Layer 6 of a small transformer language model trained on English Wikipedia (17 layers, counted from 0, width 96). Numbers have three digits each and are written without spaces.
Take only the direct path to the model's output, skipping the later layers: a vector added to the residual stream pushes a token's score in proportion to its dot product with that token's output vector.

Output vectors of the tokens that the questions are about. A number n stands for (n - 500) times 0.0029.
" Em": 418543577480218463459312405433538591372465447529481513504409535593515490452458484569539488428493488335559473546390495638418566564592558307534296535523613465342459544381610339534613435661320623531622349552450468774543527523681541339464501480511510764432619597471585626504416597575472431588
"very": 538401579395457583384531841788451459444481664049715455604366459630514171443589536596710237514479536779343412685646399260731753332410537506601477853336364472334462602668647715645589526537587533458517222370556715533480350491479383624585345294101389712524479476178586778557235391613429384431
" they": 511627662497611405400469514573399433425544501564523582463518661667414462455718571539768357416463285646563253417413293501735495405874368438606443602464539400628559512472413756447576468641279482451666344505438616672522615479620283445415575380369512382448476555521441786461127429576547374286
"ether": 686596507412288524278470859537089635688262700611729785101520755524420410512574599727513747851461270703330354592496069364613940508715641294854912419606590419341279685482493381464506394488097681414930198188298419548519250633598213507574357203547456735519364639221326763535263370534366720444
"|---|---": 358800654343653521359591892556524564207151315193527445316183585212464565446514614480569510782323495417406612759462347241671889463614304484414405592736434249458375413439500561634395220545375615546515283519611482691589462495638505548576404695339454864440703495626636671657486293604467362605
"yle": 662678756484138429522390670484623569282292343404293577507569543377380678447735484486604210616613186720208473616646655432752745759738570393587129705826408381295717707477647173291271217495340674489510339614513672286400115790617407393477630582255524575389554333601587616314445794616525576384
"ively": 393589555691354674481471839330276190509484265431518663528361626264406680440519496500568456451817562463318520432653397548753655307928426526600590433430449162499728528349844658356675307425582656454692173708518556592551494564459317338495243240390220424754350545452590893746330423611469386440
" published": 390631685303419422495397545315400598569432313531469800371352488319276753479812439552599159491515643442427388554648647526830517164710247397660392566415543548331481619362500399344654508684321703512679212427648541692457534646531338435428488834674447705521651472507579498651414340454314449434
"ise": 648362552326430617327888814718584625220399400487302312545497624635475802511378462522545290834761410493400643359593600430615619418659502217659473443649704478332571582791485313260756286447635398348518132492648762615420660582481518587407275429271535568639419340363410574534139642589347260384
"ms": 416525802454417636224408903444458593359618451051394622743528648397624298471631259384540434739527578339411604395882366446321766176362283563607324371684305281187739472273598510373625538625448471659736340498572625833467225557762357475590569645381297516340410618770684923302347173737654396619
"%": 363507681390600540457230582692481798294507392250415602599437621425444418464707436537559565763417555396540598440302360441789716503372302526386515596525343270450541567371496665564558490437449673679663235427438588575579515681384176379604572557353632532325394725495375617506582078569639670547
"),": 404428599500520616333383544328691731542440601561395731282364611363552520519526226434388238609474611574184412264646260446481578569838629564581432592460420610525538619302476384501564513618558608584731336543362552463494462532482275526221628624561657499603539376186627648630610333483673672285
"tal": 328547301173627405170595653362332502547283396429777463648342702559361748463414547290659754497560539437229607640671446462426701671551210519583462893576522270404446628433535372362431582650506591577735592374561308268473263756671423362428532512577443674551801421296215950324338363480923516502
" ===": 224652404499586416625201607524601704433385456430195524269393687446438575546814564458795596548705320739541637417595239273806686750551359403804350576434281530255442489487615431523509602589219394626273680520486509618379514819618475298509446881730489602404445380611421591704283249418305070499
"ner": 600546612492345658563669825029243492632282403329445572324385330535395696487719372351795303651606295609297461660429547308432691633562500138785506607589492255482512549743590445215395518586483410677524594437425427625450302555701203263467297775235449520674474880645492839487586361375658705496
" years": 561416529379605530339252512720155708488656424404256760440384829454443535433488375596528339647558464518563665561590543541560522402332404252606583590539466276383875649267638661597707597634407708466368083447366556615461550654450339441356533501359331660458388734396554445385402392555461900550
"\n": 578499452560716587550476334665503593611340570481509693611398391612462588500503510310565442479626548541609503556640542728323510577496508573369713322432421742530412471461501293361387435564447502562362633452567509551561524362394439322487188348560624329235380330551605324426680540677513653582
"imes": 579380529731623671521426461294194558366404463556517812498533484561359450487682638485593186796475232446186562615396284422546852754276413755658183647632594431333576438421544425336961312466427804355481138341526599572415614927580440349515634498585097608518437394204735790712222349519580623402

Output weights of attention head 0. The head adds the sum of these rows, row i times number i of z. A number n stands for (n - 500) times 0.00057.
o0: 481461491378466544521721432481475504370399492501491460449539369470546521471563482605589429373578479609478374486723518794549374565572454421507514433365475480578380548562533439439303514534450487503462704660369481360508578421765448381411406536641601449380415575543427459609488664450696438599
o1: 567348312606432429393470644572616624522588457674500605358434560305388515282324691440373517371432639492482520399494477516494710633484518325450629675503504589442532285523492673103648526585476425470414270731456615584514383599346525410606814656483353367470577259626544686644719511478453711512
o2: 412603589279397302337564492534416542520575580610459569419338405475452569648407531544269538626787523510468486418524539493607431549480563537391418540497488525603348490553468681553595451291384496567395399540465595496548696433587470492488371374416441600654526573570484502666483438664295574367
o3: 575517482398577253577453533689481667419481705475592554435249699573438465439711591518353536497405356440385544597646443383459312578327450426429530565677455525386466382435573593366316548570617692497641514549574389495524375582403480339584644646472265474602496606496292542423593656317431410763
o4: 612397492709531659515490497450543473520603370474685516391456466613499550295490474427486470540563511425622508519481520398551464358629358458507597593603453531527628516349305479321625515549527627274403375603673578538419513482408452733365720558710412665414544312339464595487492294560289553544
o5: 413417566502281464428433469786552612518791459386562909626528622261279536364730486299443443433497494303175314509733751555450267695366556507402392325322855931430536453640272368706630317394575626709335337366764380731511346583446557353430448408633540340319255449635567225464819774638559470387
o6: 678353411540442511598578463511553190566384546658556405456467565412465495262462656456441550411379602508490499535337252482384857502616364416439390659563500632489515512485577678526437481620532324391511628743459375508357630381448400475571626631513552517407550659429457710396521432341675361514
o7: 496444518648453710469533412389573530469591452454414423587396443488679424671623509676568441467337556450420407362502546649636470611554504374658381280455524563417424558673610457565503401554427594457542597494395489610611509516388619489392518457530526388580435449520423471529320490537340359545
o8: 463588638479493518423538317515696668542686348479552643723576556538363526397446653311499395505549380457395428329791594541625186544375514622403376386462832525633598615491294390788721321236524459669208267249781525507458464327600360494431370512486377353578393527600800272740649610723388467506
o9: 563617472505499534435559412522665548623450518489572487459355490434574437453557455507432568455434381428398628575452358426484454546452629473414620625621363537463502585420620611502587451509493350577314500374489623445365420483506611571511581425511564606543530498336573617729618377427402613608
o10: 619431794461436560350477580436501626457491439546582638439409549476517534521542368518467544473470449555368511458327496541469484582450544578444681510443515456453525617453655447367557528370516553579485466536365563430616513432463482427430613504504553532417402374443689612522650300477520648498
o11: 462417396418593263483255377629487728576814269353411906480725569211286422212526498090421344339576537388386253399960532484626600814373499498396592637492589824362757558430355407554642424465721401811408512193919525594435302727582536294474449402628571200398344474649709207818759621531544721465
o12: 612649250667605256476685443624469503654608499378581474628755307502389547486323370444458502466455344495614361578530373626605518392362385499644389816480688569643508379545379534514373383460424623428463672484835697535365506612514358613424562478485721420410584506390285392428476495369558324638
o13: 553672634501619570498367503441547690395553219346470540496405579414680327461607383396287446562305493553409723466310399357637537592526593589374353456739417487331743665447555479729656445669468424530571358564519479603692674367335598509437412600524701538676318608300398477542321328490326581746
o14: 251467447483280491520565391530743538259428647526662456522385621448560376335430673586697671494437368207442499614672730562507368398515561445504288288490611497530501367540506459447421409549639653454453687450456403411555398608632686514644574647691341580520375453633513254465377766699409503627
o15: 437724445612429815571477574375609373437426455624426434467374542601553360446332496694590452463368723629478515520465423647505507560556456410521284358570318376512514580387498456386474561788558509464626378597330462479605695408443532578473364402459507605691408475427419516575244517544439434632
o16: 500529466658427429504366382596390592481479573203497653422361583580381415460786489439668491485586463680588403647765561548600386514363338464600751469433327572435330509488482461397434569540368453464334529407780507653478417566468606644462339265603549489527477304624587449629565413526530376577
o17: 547491558811530596532444668444464467456601297505492653603736589691470454546401495496681490462551774476579466463666531542530559482551302535577694382547410645571565521326316404330559597590532538347397533449396510506335591530283393562486362508691436478348421255530515439451512268575619492287
o18: 605433710444553569461527497607429394619491603554556529553417601614513502456683478492484504530475333561435488472451559473307556411462639457446496479433451409533390534435614529637494536385461562579445521357438293490442435377654422365478598579560440530434436647418506621205598585494562415455
o19: 085530496575287263600452370691638555273401610374571451465308483281548524696542522518821703576420411505692594753530575410575374440439650527475361332460598449486276528832456418609357340518085522415348519436754541455521489514610916644631378485727730621571524419657453383755139442580278286568
o20: 724418572516672318542447366564561548623401370376511543473493439433387680682537449320337364622531700787611507388176244361656650353416133635541636626546584464464493613541491668675583483368343131492523327533793466597657634254343574535479405665441743452768674640332413470698431252434444479411
o21: 402737537479434485476581401562450436641386430702583425539328352508522450495483515410388590540427415551491612513386304365538524428621700674387302464595699379709416633350608340634411541504422489450464507502640428339555566434564496533641594661474543699701441724311451486512450399435214439605
o22: 431544387460300428654409705645501342422344695569514604400243536404608647304782524541812664333571359303545786561720767356089559497597615402530599422414396556539295326340652520356230825633486401398535683830363400470322359510418462425609499624588372687247419468668579497273637530413486691604
o23: 410488448531541532561655659559446356649460528575525545346597553578562511402466471499547464378503484594550326513578586650282455501604636321512543420430268568573528507417470345376489460554490483446668557448349485402470440671689505451561618355522408491332586406522447686480567638361654539528
o24: 509349682424470420453530567351451423425534505561371562505327644482645624670641427507613504528686497520468564553572639560455332656497505379551754315433289631433436607487561573547451562461525389520332523426470485499414705276466533451434230460514608587503412361671610439563406464496480590472
o25: 304639456687561518771411486550589344528409599404511454507462537811509510403367473646506483460513476547530413450597468428501612454503586521581479401577676458684548416520533468566457478605524457348598385363557388491434570636504542451549416373443525441601589531475395325537335514514440385494
o26: 298527341299397531576590409560495656517726661707514473493757257320586393521413342542562388481545430070227381597618673537305344608430776383377169413456640555173685441634221423696293390535595797701803665458553594415612366776765625410471709492612516398334491472490448445438528886419560464524
o27: 776459316605584180553372612569264570523647425327397769524507626499281596441607477339455450357512612580503362461627446657622623575415365437516812691510422835590487403471316488408494562492612502512564561343793476740388581591319374511415384509526532400348405420490494420489528355440650510528
o28: 519505591383510316536506573428489577456459278680326681423548360481555641448311534497447458380718608570422437339685491592559410723586520526496500333491724545627514531388403415514412688439600338418486487772403562411591609459483421381538366622469483469577413461709416384698500629469517553332
o29: 299709462570599566562582533450515263480388553642514174259570028638576582562253525721602440456541586670617599443401553392445529332880587493595318487471482340612479493605397409336355524572380509282583495869185439299785538533836643623517724510428461487595704560526191701373449446373599341401
o30: 455734340461754447733662580401596436569461570554508269371660417634632552400398363455498522463477219472452534540596376362414577567394670533529483560559579545611553527525584592553335606626442454448390669595558494242279464657712392358587536481497558513389635575500380325524450619236374469572
o31: 746415692552404811413428548510491295381442525516473427620384489488526539505595506798528546458478423586495470395379605701412638527508514495600282410292663441549380480638591544639460587362402654512414401611420332648631487389544252511360507390369569570383412669537609536118454589613726301425

Each question shows a token from some text and the vector z that the head gathered there. A number n stands for (n - 500) times 0.0029.

"il": 517487517510495581398482522505538506483452477441554513504496447477630533551419575534498384465473
Pushed up most: "\n"

" W": 562501466479525510427490473526605448405533431508598506459606582533599526523411451508587576452520
Pushed up most: " ==="

" main": 421488444591474517459494393441535434489536523457503431514501477470537507459465538503486556445501
Pushed up most: "tal"

" They": 501481423557504480542521486502535466368611533594505525532467434507548501526500435514533457445573
Which three tokens does it push up most, strongest first? "ms", "ively", " years"

" direct": 511496596405488366382408503553459405510521460487586466382639663563492519609563364494649604618311
Which three tokens does it push up most, strongest first? " ===", "|---|---", "ise"

"ama": 568537541662483512501583486493519341476630513625440432437471506559471511562450475532597479471488
Pushed up most: "|---|---"

" child": 537427536479468424422554476479548372419506471536556518445607518562477488550499432499607532439481
Which of these tokens does it push down most? "imes"

" T": 575416499458489458446544507508507397336581451558568469509446559513469526602361398461607549409563
Which two tokens does it push up most, strongest first? "ively", "ner"

"ather": 390320655559297505359576570476667404365683325496546337575599843600197342647304319486314356245613
Pushed up most: "%"

"on": 527450390554477436545537460506553464404572537551490548551428411515558515543497417535527439486563
Which of these tokens does it push down most? "ise"

" d": 462440450564479349514432454561517473406697472593405519474503597576479481543470529504516464503312
Which two tokens does it push up most, strongest first? "|---|---", "%"

"ry": 594531636345425378424528502453556405295519411657530480423282491463436556574354362411631587392650
Which of these tokens does it push down most? " ==="

" Gold": 541520507617351362508473321574522315419442482507408410577452418540659548559518549422559590634513
Which two tokens does it push up most, strongest first? "ner", "tal"

"in": 475395496518490443426537515509508531486604457566502492508518517583379528504541549574477452463424
Which of these tokens does it push down most? "ner"

"ation": 470445443589415483447557454470561428457557566562427514513495390534504478470515571473549500486510
Which two tokens does it push up most, strongest first? " Em", "yle"

"or": 480491524575453477440469598532518550373637537567485556476432509579552444547454410443597382532445
Pushed up most: " years"

"re": 552521535460455455443458494473485496423508443501554525470535533496527535529507436524661587488471
Which of these tokens does it push down most? "imes"

" New": 448609577567552492383458531532495411488567536461559505389621633548515466570518376487648557551326
Which of these tokens does it push down most? "ms"

".": 520489496592492412413531415480549446461510429447524478623478499533489544504432562538508554435511
Which three tokens does it push up most, strongest first? "ether", "ner", "tal"

" is": 418472481584440514420498305409551394369534672551393450486506395450658497522489606421500559389467
Which two tokens does it push up most, strongest first? " Em", "yle"

" but": 447400510504470457481538492494537512332650430589478501537489521560406474546532537510534445395552
Pushed up most: "%"

"The": 388509443543350609468460475431485477347563549445341374524442410445645459360476712377555572466632
Which three tokens does it push up most, strongest first? "yle", " Em", "ms"

" =": 500473419509470750312455697416536707352528613458534508500472308448640457526446673480581405389568
Which two tokens does it push up most, strongest first? "\n", "yle"

"$": 500465432520466812256452700428520749325473667413520492516486226410710511580454754464563381417538
Which three tokens does it push up most, strongest first? "\n", "yle", "ms"

" based": 465612495636516550445476531490495476549539532500572578410526543522570446534504374582623483512397
Which of these tokens does it push down most? " Em"

"ound": 406720384364680377432756395613721220358485541552689756383799626448657521589601173448474422501497
Pushed up most: " ==="

"\n\n": 486579541647514556474531513466503439523570536531492508464494497525496479504480476559579500469467
Which of these tokens does it push down most? "ner"

"it": 484540495542440449467502446460534467480456471474489512525419457469525490432464470499530496458553
Which of these tokens does it push down most? " ==="

"s": 621457482263576454516566514537588361565418380458697529488574549392510453520489286649384447365701
Which of these tokens does it push down most? "yle"

" several": 524538477488512462445462452542585438472485464471582502472567566519571516528451399532507539495481
Pushed up most: " ==="

"ut": 593566569325431349470505558486535440417504424598460574434495597454329451497423409393624602355544
Which three tokens does it push up most, strongest first? "ively", "ise", " they"

" F": 440541536557552556363515536460527505396470452392572558573576585503484486528441480543520527367511
Pushed up most: " published"

" att": 431411459579438541352464600595702492574557382407650444595586645538356420511417400630342321386536
Pushed up most: "%"

"a": 514542410369640498519730617501458423553583502528406608501517521463291498499471430503395329459453
Pushed up most: "imes"

" later": 508420459554429348529535471616580419338660489624518463559583501630543474620566428467538440499556
Which three tokens does it push up most, strongest first? "|---|---", "ether", " ==="

" they": 531417470470497432533456489503525434358560441574566490552458510489527506563445376478471494441593
Which of these tokens does it push down most? "yle"

"us": 517484444459575462491552497508492474621546462544519589464448504533405495456509482585503440495425
Pushed up most: "imes"

" h": 483393577391511491347625486503574336547520365636622567418652623480327448581485422519483528405572
Pushed up most: "ise"

"air": 473502500537577511428518482476527428621532429521570564454489554490377471467447442603502433449468
Pushed up most: "%"

" in": 489484530533365434414524421490521349388473494536486465522575498523498518508553537438546574505502
Pushed up most: "ether"